Layer 6 of a small transformer language model trained on English Wikipedia (12 layers, counted from 0, width 64).
A neuron adds its activation times its output weights to the MLP's output. To switch it off is to set its activation to zero at one token and run the rest of the model.
A neuron's activation on a vector x is ReLU(weights . x + bias), where the dot is the dot product.

Input weights of the MLP neurons that the questions are about. A number n stands for n times 0.01.
n22 (bias -0.096): -19 -9 46 23 -50 58 -33 -27 -19 -7 27 2 -28 13 -33 10 5 -1 -6 -11 -44 25 4 11 2 -21 13 -33 57 51 -34 -19 -6 31 35 98 35 -25 37 -21 45 -41 -28 13 27 -23 18 26 7 49 -52 25 42 -33 -16 0 -14 24 -8 32 -3 -4 -17 43
n33 (bias 0.020): -11 0 41 -30 17 -17 57 -44 6 -15 -21 9 -56 -10 12 25 28 12 54 22 -9 44 -38 13 17 18 0 34 9 24 -30 33 -39 -27 17 28 -7 -29 -18 -75 13 16 -2 -24 -21 -12 -21 -12 7 -11 20 21 -41 7 -47 -16 9 22 31 18 21 -5 -25 -37
n42 (bias -0.109): -9 3 -1 -33 -30 1 -8 40 12 12 40 -25 -49 -9 25 33 42 19 1 -25 15 -50 46 -49 33 48 -23 19 53 14 -49 -52 -50 52 5 -10 18 -10 -73 -18 -39 55 19 -18 -29 -1 -9 38 -31 -50 -28 -29 -18 -2 16 4 82 27 4 -32 -11 54 -28 67
n44 (bias -0.056): -12 17 63 17 18 -11 -12 12 10 35 14 -9 44 -24 -20 1 -13 -52 -6 13 33 -15 -23 9 -3 21 -5 21 -9 -23 -14 29 -27 34 5 6 -6 10 11 20 43 -1 15 -27 -57 71 -12 49 38 -29 55 -15 -25 85 -44 7 41 25 -29 -25 -1 -12 -28 -11
n45 (bias -0.020): 4 16 -19 51 -48 9 -6 -45 7 -13 -44 59 4 8 -11 -8 31 42 41 9 4 -25 -27 -40 -12 34 12 -14 -26 21 -28 -44 -23 -2 13 -27 31 23 -8 2 -51 -13 44 1 15 -15 -12 -21 5 -8 -21 -16 37 14 -38 -3 -2 22 43 -8 10 -4 2 8
n52 (bias 0.042): 16 18 -7 38 17 -1 -54 3 91 -43 -10 -8 28 0 6 9 -17 -43 4 14 6 35 -3 12 11 -1 26 -14 19 40 29 -3 15 0 -56 -2 23 -2 -14 -26 -10 -18 0 38 -37 54 4 48 -3 14 -12 -28 -21 32 -29 -21 -17 -4 53 89 29 33 -8 -29
n101 (bias -0.027): 35 -22 -17 19 36 -13 -7 6 -5 0 3 -33 35 -23 20 -42 -19 -59 12 -11 41 -26 18 55 -19 27 -16 44 21 56 -4 -13 -33 26 3 11 -1 -1 14 -48 21 -4 -21 11 -13 -25 19 8 -2 23 16 29 -6 -28 12 -35 13 -12 3 -39 -7 15 -37 15
n111 (bias 0.120): -21 0 -5 27 28 -4 24 -6 58 10 30 -78 14 -15 24 30 -14 5 4 -7 -33 37 26 9 -24 -36 30 -17 34 15 49 0 11 15 -25 -36 -20 -21 4 37 -2 -18 -33 -10 -10 9 15 19 -17 -10 22 0 -36 21 -27 5 -20 -1 -32 -22 34 -37 5 -16
n132 (bias -0.153): -26 -4 -14 -8 -34 49 9 6 9 -65 15 -30 -52 2 37 -22 74 10 10 10 0 -9 10 -20 35 -9 -29 -32 48 -27 4 -29 1 36 -50 10 -26 -11 -28 -2 -7 41 -19 0 -13 -18 31 -29 63 16 -66 -10 2 -13 -4 -2 69 -6 49 17 -15 22 9 -20
n135 (bias -0.011): -15 24 7 -17 31 -30 -9 85 28 -20 24 -17 43 -2 -9 12 -6 2 10 37 -35 44 -31 11 -16 -25 -31 -10 -12 25 34 4 14 5 30 -6 -20 -22 7 -28 0 -19 -28 -30 -37 18 -9 -31 20 -1 6 -12 -4 10 -45 -63 -9 -5 35 11 -25 -24 38 12
n139 (bias -0.035): 1 -20 -18 28 13 10 -32 -4 15 -26 -7 -34 -32 -26 -11 -27 -4 -33 -11 29 -17 17 -67 2 39 48 -45 17 13 11 35 -2 19 6 -15 -9 -2 -4 -18 -1 5 36 -65 62 -35 1 35 24 -30 -68 1 32 17 26 -7 25 49 19 67 6 18 15 -9 -20
n146 (bias -0.176): -54 -9 -32 -14 -93 37 -15 40 -27 -64 5 -24 -3 -24 -38 5 -1 -24 32 16 -53 -45 35 45 22 9 18 -11 -69 -23 48 26 7 -42 -39 42 -5 23 26 57 7 36 12 -68 -46 20 -20 6 -60 -21 -78 -3 -10 -19 29 -31 7 -6 -31 -24 37 14 -5 -32
n151 (bias -0.190): -45 -83 8 -29 12 8 -10 -36 12 -10 -23 9 -6 -12 -6 7 -29 42 -13 29 20 0 12 -18 6 -17 -2 -13 -9 -17 -11 42 23 7 -9 26 9 4 59 -22 2 29 -57 -7 47 12 27 -28 -53 25 -54 -15 -4 -35 14 -9 42 -11 -22 -71 4 56 7 22
n154 (bias -0.101): -22 18 27 17 25 35 44 3 26 12 35 23 -1 13 -2 -10 -11 12 -4 -31 -2 10 -16 14 -19 31 3 11 0 10 -32 26 42 -33 32 7 -21 -15 -11 -3 -4 33 -13 13 20 -6 7 -24 60 0 -53 8 12 -29 -35 -7 -33 -15 -13 2 -9 28 -14 35
n172 (bias -0.086): -52 3 19 12 -51 -20 33 1 -20 22 6 28 -22 54 -43 11 32 10 -36 1 -18 -7 14 -29 -54 55 -31 -53 13 -17 -2 33 11 -18 -68 -7 40 -1 34 0 26 -40 22 -8 -39 -17 5 -26 -14 -15 40 25 3 -48 14 -47 -13 -22 -2 8 -1 -35 -10 -19
n180 (bias -0.020): 2 8 -32 18 24 -25 -9 -14 -54 24 -9 -5 -6 -35 -26 41 -60 -61 -8 -29 4 -4 -41 4 73 -20 -7 38 -12 16 -63 16 7 20 -7 43 11 -46 7 -8 40 7 -7 -15 14 46 -3 4 -7 16 24 5 -2 -20 -28 11 -8 56 8 32 -5 18 43 -1

Output weights of the MLP neurons that the questions are about. A number n stands for n times 0.0072.
n22: -32 0 15 5 -25 42 -41 32 13 11 -31 4 -5 23 -49 -45 -23 -39 -8 -1 -31 20 21 -5 25 46 25 21 9 33 19 10 -34 -48 24 33 30 -16 -6 -49 -21 31 44 -11 -19 -26 -48 -46 -4 -19 -27 -7 2 56 -6 10 35 -34 37 -11 -21 29 -17 -18
n33: 20 27 7 26 -15 13 -2 4 3 21 59 -27 15 -16 4 -4 -40 -31 -34 -2 -8 29 20 -19 -14 18 10 -24 11 -3 23 -15 15 28 -42 -7 -4 26 11 40 -34 -40 -6 -31 -6 29 -13 15 34 -3 14 -49 26 -8 -10 9 -7 -5 -45 27 -28 -5 17 22
n42: 12 -13 -26 -30 58 2 24 55 14 43 -29 6 27 -11 31 38 -12 -50 -15 -56 55 -25 23 -12 58 33 -38 62 -44 -11 -32 13 -35 -53 15 40 25 -1 10 33 31 17 0 -27 32 -24 3 -4 -19 38 -24 1 29 -22 49 14 14 -21 51 -2 -9 -41 2 -62
n44: 7 -29 2 36 59 -6 30 -8 12 -16 -16 23 -2 -1 31 23 7 -5 8 -2 -16 -12 -8 8 22 -10 -10 24 9 3 -13 28 -22 44 13 -13 -25 -9 -2 -42 5 10 21 -24 -15 -10 -10 15 3 -27 -11 -26 -32 25 -9 -11 21 -8 14 1 5 -12 -5 5
n45: -7 -48 18 -49 18 -1 -10 30 -27 6 39 -10 28 16 24 31 -4 -24 -13 -27 -11 -27 4 12 -8 -10 9 15 -7 -23 21 -9 13 -13 -3 15 -2 -30 -15 -12 13 -2 -7 16 2 9 36 12 8 -17 24 -14 -6 -2 19 8 -14 -6 4 -14 -5 2 -22 5
n52: -27 22 -19 8 24 -38 8 -33 -33 3 7 -19 11 -8 -3 0 29 39 6 3 1 9 -14 -18 -17 -28 -12 19 -38 -8 -19 34 -14 24 18 8 -12 11 -14 19 29 3 -5 28 -3 8 7 -22 -8 2 38 36 -14 16 23 69 -1 -1 -8 1 17 9 -33 8
n101: 9 14 -2 -11 -40 -14 11 -17 23 9 -25 35 -20 15 9 8 -3 74 -3 -16 -32 18 11 -24 26 -17 8 -22 -5 -6 21 20 17 -1 -7 -24 7 9 6 14 -27 -23 -3 1 30 -1 9 24 -4 -25 -19 -32 -13 -9 -5 -12 -10 8 -11 3 13 -13 46 -13
n111: 20 -9 9 -8 43 -2 15 -13 -11 -30 -29 8 -13 -30 -33 -24 27 -44 8 35 -1 5 3 22 14 14 -10 19 -45 8 -59 -36 -18 -14 9 1 32 -16 -14 -9 8 10 -1 6 15 -3 1 22 5 -2 -14 -14 41 -14 28 3 4 -1 -6 -6 -16 14 31 -5
n132: -31 48 -34 17 -14 -17 31 41 -53 30 1 -47 63 25 24 -5 12 -44 -48 5 32 5 -16 18 0 -3 8 16 -22 1 14 9 -24 -38 8 -38 30 -8 -25 -4 41 -27 20 13 -27 17 -22 23 4 -14 -6 -2 7 3 -14 3 -20 26 -29 36 0 26 -26 24
n135: -12 -20 -3 -6 1 20 18 -32 -9 20 3 29 3 -36 3 1 3 17 -17 0 34 19 10 -22 9 6 -21 14 -36 -13 -13 25 1 2 33 12 9 21 10 8 37 -24 -28 19 12 -5 -38 23 -1 29 -20 2 18 21 -11 53 20 -3 -22 12 -16 4 9 0
n139: 3 16 -21 12 1 -31 26 -5 6 5 10 -11 23 3 38 26 20 0 -11 20 0 -2 6 21 20 -11 37 0 -4 3 3 -3 -12 -43 -4 19 18 -21 -46 6 -9 35 -29 48 -31 31 -16 -7 -18 -37 -31 28 4 3 -41 18 12 4 8 -22 -19 38 2 13
n146: -26 24 -53 -4 -33 -91 -45 -12 5 -3 -1 -24 -47 -42 10 10 22 16 24 12 -51 -13 -9 35 -3 18 -22 76 -30 54 -16 94 -13 31 0 -10 -15 -10 -13 -12 -9 -51 42 1 -28 -6 37 -38 -1 -8 -14 39 9 -26 2 57 34 -49 41 -53 -20 27 -7 34
n151: 5 0 19 -11 -33 20 15 15 25 2 -28 -6 26 39 -11 -18 -20 23 -28 3 23 -17 26 2 2 -9 -2 -3 -24 32 -18 -60 1 35 -8 -1 -12 -3 -4 1 7 15 19 -15 6 15 16 2 -35 -12 35 29 13 24 -15 -35 -2 -44 8 2 -23 -9 -15 -20
n154: 6 -44 -13 -32 13 9 27 2 23 -3 0 -9 -27 -26 -9 14 14 33 -23 11 -20 -7 14 -25 38 4 22 -21 -20 3 -3 -28 -6 12 -18 9 16 5 -34 -4 21 5 8 -2 -10 -6 11 -12 -24 -2 19 -25 4 -12 6 -12 -1 21 -25 15 -48 -17 -9 11
n172: -5 5 1 -22 30 13 38 1 -20 12 -13 47 -25 -4 -9 41 -5 16 14 27 -6 -18 -11 30 5 -3 -29 40 -1 3 -38 2 28 -28 27 21 25 3 -6 -28 -10 0 18 -25 -18 -23 20 -6 -13 -1 6 39 24 15 -15 20 3 19 25 14 15 -9 -2 -42
n180: -14 24 0 19 12 -14 -5 56 8 -16 -17 -6 -8 26 11 -14 -16 20 26 -10 -14 6 3 -24 -21 -6 0 -2 38 12 12 -4 17 23 9 -43 -58 10 22 -3 -26 3 11 -3 2 27 2 28 -19 19 7 -15 -8 -6 13 -36 -7 -31 -18 -12 -9 2 -20 -15

Each question names a token from some text and the token that comes next. It shows the vector x that enters the MLP there. A number n stands for n times 0.047.

Then comes g, the gradient of the next token's log-probability with respect to the MLP's output, scaled to length 1. A neuron's effect is roughly proportional to its activation times (output weights . g). A number n stands for n times 0.0052.

"akers", then " again"
x: 31 8 -28 17 72 -31 37 -7 -8 -4 10 -1 1 -76 14 -13 -52 -1 7 27 25 -11 -33 -19 10 16 -6 -5 -13 -4 13 15 4 5 38 0 -24 15 18 -8 12 13 5 -11 -9 -16 -11 -25 -17 4 18 -12 -4 1 -58 11 4 -14 42 -2 47 -9 18 10
g: 15 -19 -31 7 -30 5 -10 -32 -29 44 10 39 -28 -20 -8 -34 -8 3 -2 -7 -8 -41 54 -4 -10 39 -72 8 13 1 3 -11 9 39 33 -30 38 -12 16 43 22 -5 21 5 9 -3 33 12 5 20 -12 -22 10 -4 -25 -9 -4 -19 -23 -19 35 5 15 -17
Switching off which neuron hurts the next token most? n135

" samples", then " and"
x: 42 15 20 -3 29 -28 41 -14 17 -2 1 12 -11 -41 21 6 -22 -9 12 29 9 -18 -6 -10 -7 -1 19 -33 14 -22 3 12 5 66 18 25 -31 43 27 -17 -20 -13 11 1 -4 -3 -31 8 -30 -19 41 -3 -13 -40 -55 7 -2 -2 0 -16 25 -29 1 14
g: -5 29 10 2 41 -22 12 -53 -14 32 -26 15 -13 17 0 -9 -4 -10 3 -12 -33 -9 -16 45 -12 -13 15 -22 22 -39 -1 49 2 -18 7 -46 -29 1 37 25 -8 36 -5 -21 -23 13 19 -19 -29 -9 10 3 57 26 21 -36 -13 12 38 22 -16 -7 6 -35
Which neuron, switched off, raises the next token's probability most? n33

"man", then ","
x: 6 31 0 37 28 -72 34 -51 30 12 6 0 11 -84 -3 -10 -38 -9 -18 14 16 -12 -9 6 8 18 -5 -34 7 4 -7 31 7 14 23 -15 -22 19 -7 -8 -7 9 32 14 -16 13 -33 -13 -14 19 -10 -3 16 -6 -60 3 3 15 22 3 6 12 17 14
g: -5 18 -14 12 17 -41 -34 -11 -4 7 14 -28 9 -30 55 -6 -7 -26 49 10 -10 20 -13 14 -4 12 16 16 26 21 38 3 -37 45 3 7 -36 -3 -6 -13 4 -34 21 46 -23 -43 17 19 -31 -7 15 -15 -15 15 20 -9 26 -15 -44 -47 0 20 23 -26
Switching off which neuron hurts the next token most? n180

" in", then " Warsaw"
x: 4 -8 -14 31 -16 -15 31 -19 1 10 -10 10 -16 -7 -1 -37 -31 9 35 51 -15 27 13 1 26 13 33 -49 25 -17 -14 -23 -4 38 24 -22 -24 42 2 16 -19 32 3 41 -10 -21 0 16 1 -17 20 1 -8 -20 -42 8 -3 -20 -3 1 -9 -25 9 -1
g: 41 16 2 15 19 -31 27 -9 -32 19 -41 -22 -10 -57 -35 4 10 27 14 -4 -16 -15 10 2 13 -21 30 22 -2 23 4 16 -26 -4 -15 -36 -21 34 -15 39 -3 26 34 -47 -6 -36 -27 23 -11 -12 2 -8 28 -19 14 66 -25 21 9 3 -1 18 -11 -8
Which neuron, switched off, raises the next token's probability most? n45

" any", then " of"
x: 22 18 14 -22 22 7 63 -38 1 12 -18 11 3 -36 -11 -40 -27 13 5 20 0 1 -27 6 6 -1 16 -34 1 -8 -6 14 11 77 27 13 -15 48 -3 7 -21 -6 -6 11 12 6 -17 10 1 24 -1 4 -8 -33 -39 23 -4 -34 17 -11 9 -26 -13 4
g: 34 -3 13 -11 17 -40 -34 39 -45 22 -14 16 -18 -57 45 -13 -27 -12 34 3 2 19 -14 30 -7 -9 -16 -10 21 -11 30 3 17 -2 28 -6 7 -5 4 -25 -15 -36 19 -29 6 -9 -32 -4 -18 21 3 -18 18 25 -26 52 10 5 -15 -20 44 -30 -2 45
Switching off which neuron hurts the next token most? n33

" the", then " tree"
x: 0 17 12 2 -8 13 88 -12 3 7 -10 -4 0 -44 0 -43 -21 0 16 18 19 -8 -23 1 19 6 23 -40 0 -10 -16 -8 11 68 -2 -4 -37 54 -3 16 -8 14 1 21 -1 8 4 -11 -6 4 3 -2 4 -43 -46 8 -8 -27 4 4 3 -7 16 -4
g: 19 19 24 41 25 -41 -8 0 -43 -19 -30 -37 -10 -22 37 -7 -2 18 1 -21 24 -14 -45 -8 6 1 29 -17 8 -5 -4 8 9 3 2 -3 -8 11 -31 -38 -34 -27 -5 -48 -10 19 -4 23 24 12 15 9 28 4 13 52 7 8 13 6 57 -45 -28 36
Which neuron, switched off, raises the next token's probability most? n154

" children", then " agree"
x: 28 -1 -43 -7 12 -34 34 -7 -1 16 14 29 -13 -40 13 -23 -25 10 6 29 20 -1 -43 -38 2 -6 -5 -39 32 -12 2 0 7 57 24 -2 -46 41 19 -4 -8 -24 25 -22 -10 21 -16 -5 -15 -7 10 15 11 -9 -54 8 13 -3 8 14 32 -7 20 13
g: -23 10 29 18 18 22 -14 -2 14 -33 22 -17 -20 7 6 30 6 -22 1 49 -18 -3 -20 24 -12 19 -7 -3 -1 -15 22 34 35 -10 4 21 35 -5 26 -36 -17 -31 13 18 31 -23 -32 -33 6 5 6 23 -14 34 39 -61 -33 -25 -18 -57 -7 -28 19 -7
Which neuron, switched off, raises the next token's probability most? n135

"ur", then " from"
x: -19 27 -34 9 69 -46 26 -28 6 32 1 -19 -15 -52 18 1 -11 -27 11 38 -9 -1 -18 19 23 -11 27 2 18 -21 21 -7 -7 3 4 -37 -22 23 26 -22 21 -6 7 15 -30 37 -5 28 3 -26 1 2 10 -7 -55 23 -3 -11 10 19 -28 10 12 3
g: -5 29 15 3 14 -37 8 41 0 -4 -23 43 37 9 15 -1 12 23 -10 41 55 -24 17 -6 -4 42 -13 -3 9 -5 -57 32 6 18 -16 -20 -15 -31 43 2 -21 -11 -29 -10 -4 -21 -8 12 -30 -24 -16 7 25 -30 12 -21 -24 19 20 3 -11 -63 -15 -2
Switching off which neuron hurts the next token most? n180

"U", then " R"
x: 21 10 4 0 37 -38 -3 -6 -2 12 3 11 -15 -44 -20 -26 -43 13 18 20 14 -21 -11 -22 0 -7 32 -21 8 -30 -6 -3 -4 15 -17 -20 -24 45 22 17 -17 11 12 21 1 -17 -17 16 -22 25 -26 10 18 -24 -60 57 31 -28 22 36 30 8 23 15
g: -22 8 -25 24 42 7 13 -2 23 -25 39 -6 38 16 -29 22 -33 -45 10 5 32 23 9 11 -45 13 -3 18 -22 0 -44 20 0 36 59 18 -40 -5 24 -26 -7 6 -21 19 2 7 -25 30 -45 -21 0 8 -4 -13 -2 6 -42 -4 8 -40 -6 18 -11 2
Switching off which neuron hurts the next token most? n52

",", then " they"
x: -1 15 -24 -4 -9 -6 62 -31 27 24 -19 25 -25 -16 3 -18 -38 -3 8 38 8 0 0 4 3 26 -10 -13 25 -9 10 -10 -9 22 28 -5 -25 39 27 21 -17 8 -2 23 -28 -15 8 16 -35 -3 33 16 14 -30 -53 4 -24 -23 3 3 12 -35 22 9
g: 13 -4 -20 11 0 28 -16 -9 -22 20 8 -6 -3 -66 4 4 29 -4 -16 -17 -10 5 -5 -23 -9 11 -54 15 -7 24 45 -16 48 29 34 29 -4 2 61 -10 0 -20 45 -4 12 -27 -13 21 4 34 -17 -15 -52 -7 23 -12 8 -19 -29 -19 24 6 -35 -6
Switching off which neuron hurts the next token most? n33

" one", then " on"
x: 38 16 19 -15 12 -33 44 -36 -4 -2 -10 16 10 -31 -9 -41 -55 -1 18 25 18 -1 -7 -13 -2 -19 28 -29 19 7 -11 -18 2 55 34 29 -19 8 -7 22 -34 2 16 4 -5 5 2 -10 4 32 -4 2 8 -47 -43 13 4 -9 24 -16 36 -20 1 -4
g: -21 3 23 17 13 -28 -37 -48 -22 22 0 11 -6 30 10 -29 19 15 32 36 6 1 -1 -37 11 7 -25 79 32 12 -32 5 9 15 -3 16 1 -51 18 -6 -29 -14 7 0 -36 2 -3 15 33 -37 0 -1 26 -11 -47 -7 0 8 -31 -12 -11 38 14 -4
Which neuron, switched off, raises the next token's probability most? n45

"ading", then " some"
x: 8 2 -19 9 20 17 36 -10 -4 33 -11 22 18 -64 12 -13 -35 -8 24 33 8 -11 33 2 6 9 4 -13 -7 -16 -3 5 13 63 21 -32 -50 34 41 -23 -10 -7 21 0 -3 25 -8 23 -12 -11 17 -27 -4 -22 -42 -12 0 -35 3 -10 -13 -24 7 7
g: -30 19 21 -13 -2 49 -11 -20 4 -30 -28 11 27 0 24 23 52 1 -17 -20 -11 -24 -3 -2 -18 22 -41 -1 8 0 3 -17 14 -15 -42 4 13 6 24 43 19 -1 7 -19 -33 -5 34 28 -34 4 20 16 14 62 -2 -20 -66 -2 -12 -40 15 -13 -7 10
Switching off which neuron hurts the next token most? n151

" Nest", then " to"
x: 16 27 25 28 19 -52 51 -6 2 28 3 4 0 -60 4 -16 -3 4 8 24 -24 -5 -5 -22 11 1 -6 -11 23 -3 4 -1 -14 59 9 -13 -39 33 -26 -2 -21 9 5 13 -32 12 -53 14 7 -27 15 -1 -2 -22 -66 21 33 -15 18 4 11 -9 15 -2
g: -33 8 -2 -8 -3 -70 -18 17 -4 31 -2 44 39 19 0 0 -18 -7 -3 15 38 4 18 11 -4 36 -49 18 -21 15 -50 16 57 31 -6 34 17 12 24 2 -21 -15 -28 17 -13 -10 15 1 -16 -16 -37 6 9 -7 -16 7 -12 -4 10 0 22 -31 -22 -47
Switching off which neuron hurts the next token most? n42

" sixth", then " leg"
x: 10 4 -16 8 2 -50 42 -36 -3 10 -8 24 6 -33 -5 -39 -30 24 1 19 4 -12 -21 -14 11 10 27 -21 14 -8 -15 -3 -13 89 15 36 -35 30 5 13 -19 20 -8 0 -1 12 1 1 -8 11 20 1 -21 -38 -42 27 19 -3 8 7 4 -17 17 -21
g: -4 0 11 27 -3 2 0 -19 -22 47 20 15 -34 -16 5 -28 49 -20 0 -26 17 -16 6 15 -31 4 -5 13 -39 2 8 -12 19 2 55 -10 23 -59 -33 6 -14 55 18 -44 5 25 14 16 -10 1 1 -69 15 -4 -19 26 25 8 -8 21 -16 3 -10 -7
Which neuron, switched off, raises the next token's probability most? n180

" directing", then " course"
x: 6 13 7 -9 12 -16 38 -25 9 2 4 27 -1 -18 16 -22 -27 -9 33 43 -3 8 27 -8 7 26 35 -37 8 -21 -14 5 -5 66 29 -5 -41 48 3 -1 -18 -1 2 -1 -28 12 -32 30 -30 -11 22 -12 -15 -9 -54 -9 -11 -8 5 -17 2 -25 4 7
g: 24 -18 -1 8 -4 -4 28 -19 -46 11 11 -39 -3 -6 -8 -30 22 5 12 -5 54 3 -22 -14 -3 18 -46 21 2 6 10 -6 -7 -9 29 31 -8 26 20 -55 -43 47 -45 1 21 17 21 4 32 1 25 17 7 -24 -10 -12 25 -36 -40 -25 -26 12 14 33
Which neuron, switched off, raises the next token's probability most? n44

" the", then " win"
x: 8 2 7 7 -7 9 66 -35 3 18 -2 11 3 -42 -10 -26 -24 7 29 24 15 -2 3 -7 28 -9 9 -45 10 -17 -17 3 -1 65 28 15 -39 51 -6 17 -12 26 -3 -1 -7 12 28 -5 -10 10 -7 3 -1 -42 -31 20 -6 -34 2 -7 -13 -25 1 2
g: -33 34 -16 -35 24 -6 12 -21 18 -20 22 15 29 42 10 -9 0 25 -40 -26 14 26 8 13 -26 -11 18 -5 -26 20 -29 -26 -15 9 -2 27 7 -55 30 18 11 -25 5 -14 -10 11 -5 -16 -17 53 25 -16 -25 -2 15 -35 39 -10 15 31 24 -35 -50 12
Which two neurons, each switched off alone, lower its probability most, in order? n151, n132

" to", then " the"
x: 17 -8 -1 9 -18 11 63 -2 26 28 -2 16 6 -35 -12 -22 -32 5 27 39 -1 -6 -19 12 27 22 5 -53 13 -19 6 -25 -11 57 6 -3 5 55 10 -1 -22 1 31 24 -13 -6 -22 -2 -3 4 4 -7 -17 -30 -46 -2 -9 -30 -8 -11 6 -21 7 9
g: -29 5 -14 25 32 37 -11 6 -9 7 -34 2 23 13 32 -15 -27 -33 2 -4 0 -4 -8 9 12 -10 -9 21 -29 7 -2 -1 -14 32 48 -38 -20 -19 42 -16 -13 11 -12 59 1 -45 -23 42 24 -33 0 -7 -2 3 -31 46 -23 29 6 -39 -18 -22 -1 38
Which two neurons, each switched off alone, lower its probability most, in order? n44, n45

",", then " with"
x: 7 20 -7 3 -16 -17 59 -23 25 17 -14 27 -25 0 -3 -20 -24 4 26 22 -2 -9 -3 -4 -3 19 0 -25 18 -13 7 11 12 52 14 -10 -32 61 32 19 -22 6 2 8 -17 -7 -8 12 -29 4 14 3 8 -41 -58 -12 -21 -33 2 -1 11 -32 25 23
g: 31 -2 -7 -21 18 -48 -1 46 24 7 2 -19 -2 -22 -6 -42 7 53 19 -16 12 -12 37 -36 -31 34 7 20 11 34 -7 -7 0 14 -7 23 -15 -4 -42 -28 8 74 -17 -47 -21 17 -10 4 -8 7 -15 -12 32 -28 -34 20 5 10 -10 1 -7 17 2 -13
Switching off which neuron hurts the next token most? n154

" same", then " year"
x: 2 17 -31 27 14 33 44 -34 -15 30 -5 14 -7 -62 -5 -17 -35 6 13 25 -20 15 0 -23 -9 1 16 -25 18 -2 10 -5 -7 73 23 14 -29 55 -16 12 -15 -13 8 -4 10 19 -5 12 -10 21 16 12 -13 -22 -47 6 11 -28 1 -1 9 -19 -4 -12
g: 33 6 -20 5 -55 -5 5 21 -46 -26 -5 15 -1 17 -2 -3 11 -4 -1 -20 -16 2 18 -11 41 -17 47 -32 -18 8 4 -17 -26 -29 19 1 14 12 -29 42 -32 36 2 27 71 7 2 -12 9 34 4 -29 -13 -29 5 46 -4 -5 -25 32 -24 -11 -25 -4
Which neuron, switched off, raises the next token's probability most? n44

" Be", then "ac"
x: 26 -18 5 1 17 -30 35 6 -9 12 -2 8 12 -30 11 -36 3 8 24 19 -5 3 -9 8 35 -1 21 -43 -2 -19 2 -7 2 14 22 4 -62 55 0 35 -6 20 15 32 -37 0 -14 -4 -32 -4 -9 -25 9 2 -77 35 7 -6 16 2 11 -10 9 -22
g: 20 23 11 -16 21 -18 11 14 1 23 15 -26 -45 -44 -18 -31 0 30 -30 23 9 -9 20 8 -13 5 -14 -23 43 -14 38 11 -18 6 21 -4 -16 7 -14 -25 -13 35 -2 3 28 -16 -28 3 -23 -4 7 -6 -6 11 -14 10 -50 21 9 3 -68 36 72 10
Switching off which neuron hurts the next token most? n139

" a", then " Night"
x: 6 -10 7 -24 -9 13 58 -10 25 -4 -16 11 1 -28 -3 -42 -44 -2 12 9 16 -2 -32 -3 23 3 37 -47 15 -14 -2 -8 -21 63 -15 12 -26 46 28 7 -27 7 20 17 1 14 -9 -3 0 9 9 -20 17 -37 -51 31 -3 -16 0 15 17 -3 9 14
g: 20 26 -20 23 -15 1 -4 -1 -17 -39 25 10 36 -22 53 -28 -13 -3 -12 -5 34 -17 29 -4 47 -33 21 9 19 -33 -3 -12 3 -23 48 -11 -2 -10 -28 -15 4 21 -57 40 -6 35 -15 1 0 -6 24 -14 -19 -34 -25 -18 34 -29 5 21 5 -20 35 -16
Which two neurons, each switched off alone, lower its probability most, in order? n132, n45

" and", then " Steve"
x: 4 5 -2 -17 -8 0 64 -29 11 9 -16 22 -7 -17 -15 11 -39 4 0 33 2 21 -19 2 -3 29 20 -23 -5 -17 10 -34 -10 20 44 -15 -20 47 11 -1 -25 -9 10 51 -44 -6 0 8 -24 -3 29 13 16 -49 -55 20 4 -10 5 -12 22 -8 19 1
g: 15 -8 -14 -31 -11 -7 -2 -40 -19 -6 -12 -25 -12 12 6 -54 14 17 -19 -2 -9 4 37 -15 5 33 32 27 30 -49 48 -17 -26 9 6 10 39 -29 14 -4 -23 -54 25 11 20 -36 -36 3 2 -24 -19 26 32 29 6 -1 -14 -1 -16 38 17 36 15 17
Switching off which neuron hurts the next token most? n33

" the", then " top"
x: 6 -5 2 -16 -4 28 94 2 11 18 -3 -4 17 -48 -5 -26 -30 3 7 27 18 -8 -23 1 41 8 32 -43 5 -7 -12 -4 -6 48 -3 -4 -27 31 -15 11 -16 18 4 19 -17 3 3 -4 -17 9 7 12 -2 -30 -52 7 -6 -30 -6 3 9 -3 10 -12
g: 6 19 38 -2 -10 36 -12 -5 -15 0 -5 10 -2 11 8 7 -10 33 1 -6 16 21 -46 -32 -14 12 14 -37 -16 33 -28 -32 -9 11 42 65 2 -16 6 49 41 -12 31 3 -32 -50 14 -25 -5 34 25 -9 -16 -14 -22 -37 11 -20 -17 1 -22 -9 20 -31
Switching off which neuron hurts the next token most? n154

" the", then " story"
x: -3 11 13 -25 -13 22 73 -23 14 -5 -5 13 -3 -47 4 -28 -34 -6 23 38 20 -3 3 -8 11 -16 0 -39 -1 -17 -14 -18 11 72 8 -20 -31 41 -5 14 -16 10 5 9 -6 33 7 12 0 13 5 -6 7 -40 -35 1 5 -23 11 10 0 -13 1 -3
g: -16 50 10 -3 11 -45 -4 27 -30 -16 -1 -4 -4 -56 32 7 22 -21 36 -10 -6 26 -1 -13 17 22 29 -3 28 12 -12 -4 -18 -9 12 -28 -14 36 -39 -8 -18 -42 -6 -7 -8 10 -19 58 -21 15 -17 -5 15 -23 -10 39 -4 17 -19 9 46 -53 11 15
Which neuron, switched off, raises the next token's probability most? n151

" James", then " Hamilton"
x: -6 15 -28 -6 27 -17 44 -11 24 -1 26 8 -6 -48 -13 -29 -19 -2 27 35 21 -35 -16 -1 11 -14 -7 -17 18 -10 6 -28 -3 47 11 -9 -28 60 24 21 -8 -26 33 31 -26 24 -32 -14 -31 0 12 -8 -3 20 -47 14 -4 -15 5 10 37 -20 5 -13
g: 14 -28 16 -11 -27 26 3 14 -23 -12 -31 -39 21 36 29 21 23 15 -14 -7 33 -13 15 15 21 -64 30 -5 15 -54 -6 -13 -11 -34 34 -43 33 -2 20 1 -31 18 -28 40 11 -9 -34 0 16 -13 -14 -29 -11 7 -2 33 -8 15 -11 30 -7 -19 26 21
Which two neurons, each switched off alone, lower its probability most, in order? n45, n139

" f", then "ending"
x: 30 -17 15 -13 33 -22 31 -18 -7 27 -13 20 -9 -42 -2 -39 -16 10 25 27 -7 3 -12 -11 -8 17 12 -25 43 -18 12 -15 -2 32 10 -16 -13 69 14 5 -15 -13 36 -6 15 28 -13 -3 -19 19 -1 -19 0 -46 -58 44 22 -15 6 0 5 -29 19 -26
g: -40 36 -30 -18 12 21 -27 27 0 8 -9 10 -15 -20 11 18 -21 45 -13 -34 -29 4 10 21 10 -8 -45 -19 -1 28 1 -16 19 6 39 -16 39 17 -2 18 -20 19 5 21 37 -41 14 17 -35 51 25 -20 16 -26 -27 -19 -15 -14 7 3 -51 29 -26 12
Which neuron, switched off, raises the next token's probability most? n44